Layer 6 of a small transformer language model trained on English Wikipedia (10 layers, counted from 0, width 64).
A neuron's activation on a vector x is SiLU(gate . x) times (in . x), where the dot is the dot product.

Input weights of the MLP neurons that the questions are about. A number n stands for n times 0.0081.
n18 gate: -23 1 -20 5 -21 -3 -25 12 -16 12 21 -22 -10 -28 11 -31 -42 11 -2 6 11 -19 -31 -23 -2 -17 -24 -23 45 -46 -24 -8 17 35 32 35 13 39 -27 16 6 3 5 -33 11 6 8 -4 -33 -1 -46 30 5 -4 18 12 20 8 14 16 -20 10 41 8
n22 gate: 5 30 -35 40 -3 4 -7 1 35 -18 5 -20 37 24 -21 8 -5 7 -7 27 54 -17 26 2 -8 -8 -42 24 -17 -42 -12 -6 27 28 10 -13 8 1 -23 -35 15 13 -2 18 2 48 13 -36 17 20 -6 -8 -19 11 33 -95 -3 12 -22 27 1 -15 38 62
n25 gate: 35 11 1 9 22 36 9 -19 -9 8 15 -4 -5 17 -13 6 -4 -29 47 26 15 21 -7 -31 -16 18 -21 -19 69 -3 -16 18 9 20 32 -28 3 42 11 -35 -33 -15 -12 23 12 -40 -31 -30 25 39 -4 24 -23 39 -9 29 11 6 19 -13 10 15 1 -28
n43 gate: -2 -11 -8 -22 -28 -11 9 20 -29 39 52 34 21 23 2 -9 14 18 34 -11 44 52 -26 5 23 -2 8 -12 62 -5 20 4 43 12 12 21 -7 43 -35 -1 5 0 30 -33 41 -1 6 16 42 -2 -17 59 32 18 46 0 30 25 36 46 -6 32 -26 -2
n59 gate: 19 -4 7 21 15 -43 18 30 -24 -10 9 75 -40 -23 -40 -33 -18 -27 -12 -14 -48 16 26 2 15 9 24 -28 13 -19 20 16 9 -6 36 -2 54 5 19 -30 36 23 13 6 -7 47 -13 -12 -21 5 17 4 -4 27 -25 -9 -24 -12 -7 -16 27 13 -4 26
n83 gate: 59 -22 14 20 -11 -31 35 30 11 31 11 11 3 -19 16 12 -21 -38 -37 4 14 -13 28 -45 7 -15 8 -29 -24 -3 -1 1 16 62 -19 -23 31 -2 -20 32 39 -4 15 -25 8 -12 15 35 23 -3 2 53 13 7 20 -25 -15 -8 -15 3 -12 11 -15 35
n112 gate: 3 -25 36 -8 -23 21 -7 36 -12 0 0 53 21 63 -18 6 6 -36 30 -24 18 -14 10 14 -14 5 25 -24 28 -18 30 -8 -38 38 -5 -29 3 -14 29 -14 35 13 48 8 -19 -38 -43 -30 22 39 20 4 10 15 -4 -2 46 16 6 16 -4 6 -23 32
n123 gate: -11 17 -21 10 -7 -17 -43 9 -3 15 11 8 -19 -33 -4 -11 -35 -1 -35 -7 -28 30 -32 -17 -34 -28 -35 5 22 -17 22 -5 61 26 66 -26 -7 -1 -13 4 21 -4 30 -21 -9 -20 -15 43 16 30 12 25 11 3 2 3 27 -6 -14 23 14 -6 65 1
n127 gate: 13 -28 -60 15 -24 -19 -12 36 7 55 -23 12 -34 26 25 -42 10 18 -5 -13 -13 -24 31 -18 -4 16 -21 -76 -19 39 14 7 -21 12 29 -4 19 -5 -27 -1 33 28 -20 21 34 -15 30 12 41 2 -18 27 8 -33 -19 -3 25 -8 9 0 46 1 -35 18
n138 gate: 7 -16 18 22 -20 8 -2 18 32 40 6 -22 3 11 12 -3 -19 9 -41 15 -22 -24 3 11 -32 25 4 -9 8 41 -26 -28 -2 -36 -7 -18 -18 9 -22 -11 -6 -24 1 4 -40 -20 -37 -48 -3 5 -11 39 56 7 -5 -8 -11 4 -2 -4 -2 5 19 12
n157 gate: 1 -29 21 -40 -8 27 -19 28 -58 16 13 5 13 -3 -19 27 20 6 -21 6 -30 17 10 -4 7 -1 -28 -24 -49 -44 -20 0 6 18 -8 -11 -1 29 -12 25 29 16 3 7 17 30 -7 -14 -1 32 33 24 -25 -3 10 -1 -5 16 70 0 17 -7 25 -7
n189 gate: -11 -16 -24 3 12 -6 -25 21 -16 1 -43 1 -13 -10 -9 16 23 21 26 -10 -5 9 -42 -13 -13 -4 6 13 12 30 -9 42 28 13 4 -16 1 3 -67 -14 19 56 15 49 -27 -16 -23 20 7 21 6 25 -1 -41 57 -32 14 -33 6 31 9 1 40 -20
n199 gate: 34 8 -16 25 -22 17 -5 -13 17 13 -18 40 -30 -9 7 -4 4 10 -16 27 19 33 46 22 -6 29 -5 -15 34 -34 -16 42 7 32 15 14 1 11 -34 31 4 -53 26 -1 -6 27 27 -4 1 3 1 12 9 29 -12 14 -10 16 9 -22 16 -1 -15 21
n203 gate: -21 31 -15 -1 1 25 -13 15 -27 8 35 42 -11 59 12 -22 9 -7 28 -6 28 -24 -25 28 19 -4 11 21 -27 6 -34 -4 -1 1 22 -14 -13 -18 -28 -34 -36 -23 47 -24 40 6 30 15 1 -18 17 59 6 17 12 1 -20 12 -13 -20 -17 -6 9 -15
n205 gate: -11 12 -20 -20 -53 5 4 -6 8 -19 5 -7 11 9 59 -12 1 -15 26 -19 19 33 16 1 -11 -13 -29 7 30 -15 13 -37 -36 41 39 28 -16 10 -11 -17 22 13 35 -40 -10 38 -1 -38 -12 9 -32 -2 -13 -36 29 27 -22 17 4 27 -19 2 -36 8
n217 gate: -32 -2 2 25 20 19 -15 36 -31 -6 27 -8 22 -1 -30 9 -89 37 58 19 17 46 -3 -19 -1 43 2 28 -15 -9 -9 -30 2 -2 2 -7 -17 -26 -59 19 -33 20 54 -9 6 -33 2 -6 -7 11 -4 -17 3 -24 -19 4 33 -24 26 40 -30 10 -11 14
n234 gate: 32 51 -20 -10 -20 -23 -1 25 -5 9 24 -13 18 -31 -3 -9 -25 35 -5 14 35 9 4 17 44 29 -25 -16 18 28 33 -53 12 42 2 -21 -3 51 11 26 -36 38 11 24 6 -5 9 -50 27 28 13 -22 20 15 10 21 32 25 -4 12 6 -12 7 24
n18 in: -22 23 13 18 11 10 19 -32 -8 -25 3 -5 -42 1 1 22 3 24 3 11 11 -35 -16 -17 -17 -5 -15 -50 -5 -31 -13 -26 -16 20 -34 53 -13 1 16 3 -13 -19 -21 -23 1 -14 -10 -28 -31 -5 12 -27 -26 28 12 29 -10 -17 -21 6 -28 50 14 -1
n22 in: -26 -1 25 8 19 6 24 -21 -10 2 -23 15 -29 6 -19 -40 17 -11 15 4 -1 -32 -6 24 -2 -1 7 49 -6 -18 -11 -14 -11 4 63 6 28 -6 17 9 -18 6 41 -18 -17 7 -31 -32 -3 -34 -19 -18 8 31 -16 -27 10 1 0 33 -7 -26 1 40
n25 in: 13 20 20 -5 -17 26 -26 22 22 31 10 -4 -4 -9 31 30 1 -16 -36 -18 -5 -2 -9 18 7 -10 -17 9 11 10 6 13 -15 8 3 15 -35 25 26 -1 -31 -18 -7 19 30 -28 30 -27 -26 3 -36 7 26 -35 -29 -22 -6 -9 9 41 14 9 -3 53
n43 in: 38 30 1 11 8 29 -8 -47 -12 15 18 -33 1 7 8 44 1 -4 -7 -28 19 -2 -10 27 17 -41 18 -10 0 -14 -14 -19 24 22 -27 27 -23 10 3 30 19 -16 -22 -5 9 -17 1 45 -24 -41 -39 -6 -10 24 30 34 -36 3 -5 16 -9 -16 13 -22
n59 in: -15 20 -6 1 5 20 -35 -6 17 29 -13 43 12 39 -6 -46 -38 -7 -33 -36 6 -12 -26 -48 0 -20 -25 6 21 -2 3 -2 1 10 -17 15 -8 32 19 -15 15 -6 -5 -12 1 5 -43 -50 0 -6 -22 -16 6 39 17 -3 44 -2 19 3 29 -35 -22 -14
n83 in: 28 -30 33 44 3 -26 6 33 14 11 13 -3 20 -25 -15 8 -7 -15 -31 3 21 4 39 -31 -1 -3 -18 15 -19 -38 -14 27 -31 27 36 -4 29 -3 -5 8 21 7 -6 17 -8 -14 8 11 -5 11 -14 3 21 -10 3 -15 -33 -32 -17 24 -55 20 -8 45
n112 in: 43 -19 20 -51 -18 20 -17 -24 -8 -8 1 37 18 14 -3 17 14 10 -33 8 -5 27 0 25 -24 -8 3 18 25 31 10 -15 7 42 -6 4 -8 -17 -7 -23 29 -46 -6 -33 -35 17 14 22 9 7 -1 29 2 16 15 43 -7 -8 29 1 30 -8 0 4
n123 in: -13 -17 42 4 13 1 3 -10 80 -3 21 44 -7 30 -19 24 7 -18 -43 18 47 -41 9 12 -30 -2 39 9 -8 22 3 12 16 -26 -40 17 6 22 -29 8 23 -5 -3 10 8 15 -3 -1 18 4 -8 -8 -36 4 6 -14 -1 -4 -27 31 13 -37 -29 -5
n127 in: 0 30 -11 1 9 -5 25 28 21 -20 -23 5 -25 31 -3 -1 33 -6 -28 -29 -8 -9 30 26 -43 17 19 -8 -31 -2 8 -31 -42 -15 7 43 14 -3 -26 -14 -10 8 -34 39 2 -11 10 35 18 -3 15 -21 -33 -27 -58 -5 19 4 5 -1 35 21 -4 52
n138 in: -23 -15 2 18 -2 -31 15 -15 -7 -26 -1 -2 -3 -10 25 6 16 -15 -35 13 25 34 15 5 -3 -9 34 -15 7 -30 7 12 -4 -7 2 -33 44 -2 1 -6 28 -15 -22 -30 2 28 -11 -30 -21 13 -16 13 -13 2 -37 -54 12 -23 -32 14 17 11 -5 -12
n157 in: 11 -9 -8 -3 -34 10 -30 -3 -27 -2 -3 -14 9 -12 44 22 28 -2 -34 -11 -12 24 39 -13 28 4 -11 50 -5 -4 -34 5 29 -9 -29 10 14 20 9 25 29 1 -6 17 -11 -22 45 19 -4 10 13 18 7 -5 -11 -25 -17 -27 7 15 -26 -24 11 7
n189 in: 25 13 56 3 -33 3 -34 41 19 17 23 -3 -5 -32 -14 28 -12 7 -22 6 -5 2 19 42 -5 -21 17 -33 12 24 -9 -39 27 32 -3 -3 41 6 -8 -5 6 1 15 -2 -17 8 -41 2 -19 13 26 -30 -5 -8 -24 18 0 6 -31 -20 22 1 -6 14
n199 in: 17 34 7 -13 24 -4 4 -10 7 2 -34 16 12 -36 -16 -17 -14 17 -19 -12 -20 26 11 -22 1 -1 -46 -13 -5 -13 -9 -11 8 38 30 -1 17 37 -3 -1 -13 -5 -27 -25 20 -9 17 33 -23 30 30 31 22 -9 -13 -10 13 22 31 13 -10 -4 8 2
n203 in: -27 -24 -3 11 2 4 27 -2 -17 23 -53 -1 -12 -3 24 -23 2 4 1 -41 20 -25 -22 -14 -20 -16 23 38 -15 -20 7 24 31 -32 -15 -39 -2 -7 3 -18 -19 -17 -30 -9 4 32 2 -21 -6 -29 -6 18 -2 -14 5 25 28 -11 -4 4 18 11 -13 23
n205 in: -5 32 -4 25 12 32 17 6 -1 -27 -12 -7 8 38 -15 7 -26 -16 -15 31 -26 2 -23 -22 33 -12 -37 36 -6 -22 4 25 -12 2 -3 32 -15 -33 -22 12 25 25 -5 26 0 -17 18 10 -56 18 25 30 1 -37 4 22 9 9 -2 2 -14 -3 -18 9
n217 in: -14 -21 13 -7 -8 -1 14 12 31 -48 9 7 23 -34 19 13 -17 4 21 -24 15 20 -7 19 -2 -10 -55 -21 -18 -16 36 -16 -28 -5 -35 1 -25 1 -11 35 5 29 -24 -3 -18 11 -7 4 6 -33 1 -40 -27 -4 25 -37 28 -17 -17 -21 -33 -36 -7 -36
n234 in: 5 36 23 50 14 5 -18 1 -5 -6 -23 -28 -34 -23 7 -9 1 8 -4 -9 9 30 4 14 -2 -4 -9 -5 50 52 -28 -6 1 2 -16 41 -19 38 4 -14 30 -1 -10 -1 -14 -5 37 12 -13 -49 4 3 -28 36 -25 -4 -29 26 -23 -41 -23 31 -6 27

Each question shows a token from some text and the vector x that enters the MLP there. A number n stands for n times 0.025.

" In": 4 -5 11 -4 26 6 3 -10 10 17 14 -11 6 18 7 15 16 -15 12 10 -13 30 4 -9 1 10 -18 -3 -17 -28 -15 6 -25 -14 13 5 -7 4 27 -13 -11 -38 -15 14 3 -3 -11 17 -13 5 2 -33 10 -37 -1 15 -38 -2 -28 -9 -44 2 -2 -4
Which of these neurons fires most? n59

"ang": -26 -5 12 12 20 -5 -11 8 4 -25 8 -31 -38 -17 18 27 5 -10 -23 5 4 -6 -7 -35 -29 11 28 4 16 22 -31 -18 -11 -10 -27 -2 -15 8 -17 18 -27 -16 10 6 18 -5 3 -30 -9 -6 32 -34 -3 7 -39 4 9 -30 -8 51 4 -13 -13 -6
Which of these neurons fires most? n138

".": 7 3 9 19 28 -30 -16 -13 -5 -4 7 -18 -5 -6 -3 3 -16 4 -4 -11 -3 -35 6 8 28 -7 13 -11 18 14 22 -7 -18 -7 -9 -14 6 20 -4 -30 2 -11 0 13 3 12 14 -28 -47 -3 -12 1 5 5 -27 1 -46 -4 10 -5 24 -4 4 -1
Which three neurons fire most, strongest first? n138, n217, n234

"2": 19 -26 29 -2 17 0 -7 -25 -7 -15 22 -20 7 -26 -6 6 22 -51 -11 -12 -7 -5 2 28 10 0 -24 2 28 7 -8 -27 -10 7 8 3 16 35 -2 -31 1 -5 21 -3 11 19 13 26 15 -18 4 -2 -3 10 1 -28 9 -7 12 5 -24 20 40 -40
The two highest activations, in order: n43, n157

"==": -9 18 18 37 -5 -2 -2 -33 -9 -14 2 6 12 -14 15 -9 -9 -27 -18 -38 -6 1 18 -7 3 -20 -31 27 23 -59 0 -1 -37 2 -13 -3 7 16 6 -27 8 19 -10 0 8 24 21 -24 -31 18 1 15 -10 -4 -38 8 -28 7 -10 -7 12 11 10 12
Which neuron fires most, and how strongly? n205, at about 1.5

" press": 12 11 1 -13 46 8 1 -7 -25 19 7 -19 23 10 24 -26 2 -20 -50 0 13 9 19 32 -10 -16 -19 9 18 39 -12 -5 -16 -14 -10 -13 11 6 2 -19 -18 -43 -16 9 10 17 18 12 -12 4 -12 22 8 8 -20 -6 -11 -9 -30 16 -11 -5 21 -10
Which of these neurons fires most? n138

" film": 3 10 -29 -26 42 -20 -24 -26 3 9 -4 -27 -4 13 25 -29 -6 3 -33 1 -11 -4 21 5 3 17 21 3 0 15 -18 -9 -15 -4 -2 -25 13 9 -7 -29 3 -47 -2 19 15 3 -4 2 18 -4 19 -2 -6 2 10 -30 -26 -17 -29 -29 -12 7 3 -13
Which three neurons fire most, strongest first? n138, n205, n217

" in": 11 -12 -3 -3 19 6 4 -7 4 6 -9 2 12 0 -6 12 24 6 -3 17 -14 19 10 -10 34 -12 -8 -4 -18 -20 2 6 -19 -5 16 6 -10 4 13 -5 -2 -36 -36 11 1 6 -7 6 -33 13 8 -20 -13 -24 7 19 -35 -9 -24 -2 -39 14 7 8
Which of these neurons fires most? n123

"in": -25 5 -17 16 37 0 -12 -16 -34 -1 20 -11 -23 1 30 22 30 -5 2 17 21 -24 -10 -9 -8 1 -19 17 -11 9 18 6 0 27 -5 -36 -25 22 28 -38 -9 12 7 16 10 -2 24 0 -7 -18 40 -32 -5 -4 2 19 -7 8 -17 -28 10 -10 1 -18
Which neuron fires most, and how strongly? n203, at about 0.41

" he": 0 -12 -15 0 29 0 -11 -14 -5 -17 21 -33 3 9 -10 1 7 -5 -2 7 -2 7 33 -13 21 -42 -9 -10 -7 12 -20 14 0 -10 16 15 -8 5 3 -50 4 -8 -10 -15 15 -16 13 -23 8 -18 -9 11 -30 -12 -6 4 -29 -1 -20 21 -29 -15 -38 -2
Which of these neurons fires most? n205

" of a": -9 -9 -14 12 33 6 10 7 2 -8 -18 5 18 -8 0 -1 23 -28 -7 7 -2 9 -6 11 19 -21 0 -6 -28 -11 16 2 -5 2 1 13 -27 12 -10 -12 16 6 -39 2 8 -13 5 -14 -9 12 -20 -14 -7 -14 -16 -11 -43 -4 -18 2 -37 3 3 6
Which neuron fires most, and how strongly? n112, at about 0.22

"h": 26 -27 -30 -17 34 6 -12 -13 -6 -4 -25 18 2 41 -11 11 5 23 12 0 -8 -30 13 -15 -19 -11 6 0 -6 8 29 -18 -40 14 -39 -3 -20 7 21 -22 -5 12 2 29 16 -25 2 11 17 -5 -37 17 -15 -2 -1 -2 -19 24 -6 -4 21 6 -16 -16
Which of these neurons fires most? n127

"i": -3 7 9 21 -2 -9 -17 0 10 11 15 12 -10 28 13 23 10 0 0 18 1 -17 -2 -8 5 -30 44 3 -13 37 -14 -46 -26 9 -42 -10 12 -15 -11 -33 -13 2 4 10 6 8 8 -19 -33 -24 -17 5 -23 -22 15 -11 -6 -28 11 -34 33 15 -16 -43
Which neuron fires most, and how strongly? n199, at about 0.49

"gl": 15 8 -7 40 -13 -14 2 6 1 6 33 1 -18 16 1 21 13 -8 0 -15 23 -1 -10 -20 -25 -6 -23 16 -43 28 16 -20 -33 -32 24 -8 -10 23 4 15 -9 4 -11 30 -19 5 7 19 -43 10 10 0 -27 9 25 -1 2 7 -25 14 -12 -20 21 16
Which of these neurons fires most? n112

" dr": -13 -31 5 -28 -2 -1 -13 5 -18 -1 -12 -2 31 -20 -4 -14 -2 -18 -36 24 5 2 -9 -13 2 2 -8 36 -6 14 -1 12 -6 -14 22 -1 8 0 23 -28 -31 -24 -3 7 -1 -34 3 12 -13 3 25 6 -57 8 -24 1 -9 -41 -5 7 -20 18 -35 8
Which neuron fires most, and how strongly? n43, at about 0.35

" two": -7 -3 -18 6 19 -4 0 -5 -22 -3 18 11 1 -9 -5 -14 20 -22 -7 9 -21 5 1 7 42 -14 -8 -4 -3 -17 -19 -1 -20 12 -4 13 -17 -4 8 -25 19 -16 -40 17 2 3 -13 8 9 7 18 5 -46 -5 23 -9 -19 -4 -20 -25 -8 -2 16 9
Which of these neurons fires most? n157

" that": -7 7 23 26 21 30 -7 6 -3 -9 31 2 4 15 -15 14 28 -13 -22 -2 -18 -20 23 10 10 -18 0 0 8 3 -7 21 -13 -11 -25 7 -13 22 20 0 12 -26 -20 -15 20 -4 -14 7 6 10 37 36 -10 -5 -10 11 -29 25 -31 8 -5 -17 -13 12
Which of these neurons fires most? n157

" g": -8 -2 9 -13 11 -10 -3 -10 -14 6 40 2 28 -23 9 -4 -12 7 4 8 10 2 9 -11 -3 -25 -8 0 -9 7 34 3 -7 3 36 18 -7 6 14 -30 9 -29 -26 -4 14 -12 13 -13 -49 4 -7 19 -41 10 -14 38 -18 -41 13 -5 -25 -1 -29 -16
Which three neurons fire most, strongest first? n18, n205, n25

" car": -34 -24 -9 -4 36 -22 -21 5 -19 -1 5 0 14 -7 1 -35 -17 -16 -13 7 15 -9 -23 32 1 9 19 8 22 22 -16 -5 11 -13 12 23 11 -10 -1 -24 -12 -12 -22 5 19 -12 19 6 0 -5 -14 25 -44 24 -25 -9 -11 -11 -6 4 -37 -8 -24 -1
Which of these neurons fires most? n203

"ience": -14 33 -9 -9 37 -27 -32 5 -19 -3 16 9 14 0 33 -17 7 6 -2 -19 14 -3 -6 -2 12 -27 11 24 14 38 -19 1 13 17 32 -7 -21 -12 20 -8 10 -11 -2 -15 31 18 8 9 4 -8 1 12 -13 20 41 13 -9 -13 -39 -7 -18 4 17 -9
The two highest activations, in order: n43, n203

" most": -8 1 -35 -8 29 -2 5 -10 -19 -10 1 22 -5 2 -10 15 5 2 -2 13 -20 -5 -1 15 11 -2 -12 14 17 -15 -25 29 -31 2 25 2 -26 -10 27 10 8 -5 -20 8 7 8 -3 5 5 22 1 14 -39 2 -1 -25 -32 0 -29 -21 -33 8 21 15
Which neuron fires most, and how strongly? n22, at about 0.16

"ell": -9 32 13 0 14 -36 -1 14 -28 30 56 -10 -17 10 14 22 0 -4 4 5 11 -14 -16 33 4 22 2 8 -3 20 20 -17 -8 -10 0 1 -20 17 -32 -39 -9 4 -9 21 42 -4 20 14 2 27 -22 -2 -14 -9 15 29 -7 -28 -18 -6 -34 20 1 3
Which of these neurons fires most? n43

" includ": -33 2 -3 -7 0 -7 -7 -18 4 -18 23 26 -24 -33 14 -22 9 -39 6 -31 -4 4 6 -4 -3 -23 -36 -18 21 19 0 -2 -34 -7 28 6 32 4 8 -9 -26 -37 -19 23 20 -20 1 22 -19 10 -1 12 -30 17 -6 11 -13 -14 -16 -21 -33 -8 0 -2
Which three neurons fire most, strongest first? n18, n25, n112

" ch": 39 -16 -8 -33 -5 -4 12 10 7 -19 -14 33 9 -18 -3 -3 -27 -15 0 29 0 -11 11 -21 -19 8 7 -5 7 -15 -10 10 -43 23 25 7 -16 11 14 -1 -6 -25 -11 -2 9 -26 13 8 -27 31 10 15 -25 26 -14 15 -32 -5 0 -12 -11 -18 2 0
Which neuron fires most, and how strongly? n199, at about 1.2

"ive": 33 11 -1 17 30 0 -11 14 -32 -10 12 37 6 6 24 -23 15 -21 -5 -16 8 -17 -23 2 5 -5 14 -5 8 63 -1 15 -1 9 -20 -11 -1 3 32 24 6 9 2 6 4 -6 11 2 11 22 -5 3 -23 19 20 23 -25 -5 -39 -3 -5 18 8 -15
Which of these neurons fires most? n234

" Group": -4 -12 0 -9 18 -27 -32 -31 3 13 -6 -18 9 13 -8 -19 10 -31 -28 4 5 -31 -15 -22 -11 9 8 -21 -23 7 -32 -5 -15 -13 -6 -30 23 -8 29 -5 -7 -47 3 -6 -4 1 12 -10 -13 -4 -16 -19 -6 24 0 -17 -21 -11 -27 3 48 15 0 -10
Which three neurons fire most, strongest first? n138, n205, n217

" ": 25 20 5 26 -11 0 18 -3 3 -12 28 -12 18 -5 20 -15 2 -23 15 -6 5 40 11 56 22 -43 6 -10 -18 17 36 -13 -31 11 4 -4 -8 -23 8 -40 22 -18 -8 -14 8 -24 -9 34 -16 -25 8 -17 1 2 -14 5 -18 -9 -11 -24 -7 4 -4 1
Which of these neurons fires most? n123

"ans": -23 -1 -17 3 22 14 25 0 -7 25 23 -11 -20 11 -1 42 1 5 -13 8 10 -8 -21 14 12 -20 1 18 -8 38 2 -23 -11 5 12 15 1 27 -3 -22 2 -34 14 21 3 3 3 -9 -22 -23 23 13 -31 40 13 40 -2 1 -23 34 6 -20 11 24
The two highest activations, in order: n234, n203

"ron": -15 4 -1 5 8 6 -39 -9 0 19 16 9 -22 9 7 21 24 -6 11 12 39 0 20 44 -17 -8 -22 -6 2 38 16 -7 23 -3 6 8 4 10 -15 -61 8 -34 2 21 1 12 14 2 -12 3 -41 8 12 7 40 16 -10 -25 -18 16 -21 -8 -18 -9
Which neuron fires most, and how strongly? n43, at about 1.2

"ended": -16 31 -20 -22 30 -13 5 1 -5 12 -7 13 -4 10 11 16 13 -12 -1 -15 -19 -24 3 1 19 -14 -15 -5 0 5 -19 -30 -30 -8 -3 1 -19 3 -11 -11 -3 -23 15 29 -15 -10 -10 -39 -6 -4 -16 3 -5 -5 24 -14 -38 -12 -26 -3 9 9 4 18
Which three neurons fire most, strongest first? n22, n199, n217

"ondon": 18 -17 11 -4 40 3 6 -9 -3 -12 -24 -1 -22 -8 -15 -7 -3 -26 -2 8 -34 -23 -27 13 1 -13 23 10 13 7 -9 7 6 -9 -15 -18 23 25 14 -20 6 -12 1 -13 -4 13 1 34 -11 -25 -21 -15 -37 17 13 -12 2 -26 -25 15 57 6 8 20
Which of these neurons fires most? n59

" was": -21 4 -10 -18 17 1 -13 -8 -4 4 -11 6 -2 0 6 15 20 0 1 -14 -27 8 12 -7 30 -1 -21 -16 7 -2 -30 -10 -6 -15 -2 10 -10 8 -6 -6 11 -16 -39 10 17 3 -2 -12 1 0 -9 -3 -25 -11 4 -4 -45 2 -20 -5 -27 -6 -17 -3
Which of these neurons fires most? n157

" C": 23 -6 -3 -1 38 -14 -5 -11 19 -17 16 -2 7 0 3 -2 -2 -14 20 7 -11 13 10 -12 -51 4 -18 23 -42 -5 -10 -5 -24 11 15 -4 9 13 18 -6 7 -23 -14 -3 -5 -24 7 7 -16 -21 0 -20 5 3 -4 16 -21 -11 31 -11 -22 -15 -9 -2
Which neuron fires most, and how strongly? n189, at about 0.21

"ira": 20 1 -2 19 20 2 -34 7 4 2 -9 5 -18 4 26 32 9 -21 -48 -6 5 -16 -27 -1 -1 -35 30 20 -27 -14 -2 0 0 -14 22 10 -30 -15 -9 11 -27 -12 20 -3 6 -7 -39 15 23 27 -6 -18 -35 27 27 5 9 1 -2 40 7 -17 -1 2
Which neuron fires most, and how strongly? n123, at about 1.8

" D": 10 -23 -21 7 16 0 -10 -31 7 -8 10 -31 11 -8 -16 13 -18 8 5 2 2 8 3 2 -48 -13 -21 15 -40 26 -10 6 -16 15 7 -21 -44 21 11 -2 6 5 -18 -4 12 2 7 5 0 -16 24 -2 -10 -1 -12 2 -25 -35 16 13 -7 3 -11 5
Which three neurons fire most, strongest first? n217, n59, n157

" full": -5 1 -1 16 20 5 19 6 -15 5 7 -11 15 5 -1 -15 -9 -18 -32 29 11 4 -23 14 2 -2 -20 -12 -5 0 -35 -1 -17 -4 -13 4 -15 -6 -12 1 8 -23 -35 -1 -2 -5 5 -11 21 42 -10 20 -23 24 -9 -22 -36 -21 -23 -10 -29 5 19 -14
The two highest activations, in order: n138, n83

" in the": -2 -6 -7 17 19 6 12 -2 8 6 -27 -8 18 2 -2 -1 41 -11 -3 12 -15 6 -1 -9 36 -9 -3 -5 -19 -12 12 7 -25 -6 -3 9 -6 17 -8 -9 23 -7 -50 1 -4 4 2 -14 -15 -2 -9 -11 -1 -5 -8 3 -28 -6 -29 5 -26 -4 5 8
Which neuron fires most, and how strongly? n112, at about 0.19

" named": -6 -15 -8 -28 32 -7 0 -24 -5 13 -1 -22 -10 -11 43 30 -10 -13 10 22 -7 -20 1 -1 23 -15 -13 17 8 -25 -16 9 -40 2 -1 -11 -29 8 11 -38 17 -10 -8 21 20 -24 -7 -24 -18 -13 14 21 0 5 31 -3 -26 -4 -19 -4 1 10 2 10
The two highest activations, in order: n25, n127

" group": -10 1 -18 -19 15 -2 -21 -19 -4 5 -12 -29 0 4 8 -25 15 -10 -43 33 -10 -6 -5 7 17 0 -19 -35 1 17 -28 -9 -17 0 4 -26 -17 13 6 -17 -17 -58 6 1 4 19 19 -3 0 -19 -9 10 -12 19 -22 -11 -32 1 -26 -27 10 -8 -3 -16
Which neuron fires most, and how strongly? n138, at about 0.5

" (": 13 -19 7 0 15 10 8 -13 -11 -2 -20 2 3 4 -8 -15 -24 -4 20 -8 -1 31 -7 5 19 -10 17 12 9 22 -7 -12 -36 -5 1 2 25 7 24 -15 -24 -11 -23 28 8 16 1 -18 -3 -28 -15 -23 12 11 -14 1 -45 -5 -11 -3 -19 -6 -6 3
Which neuron fires most, and how strongly? n123, at about 0.15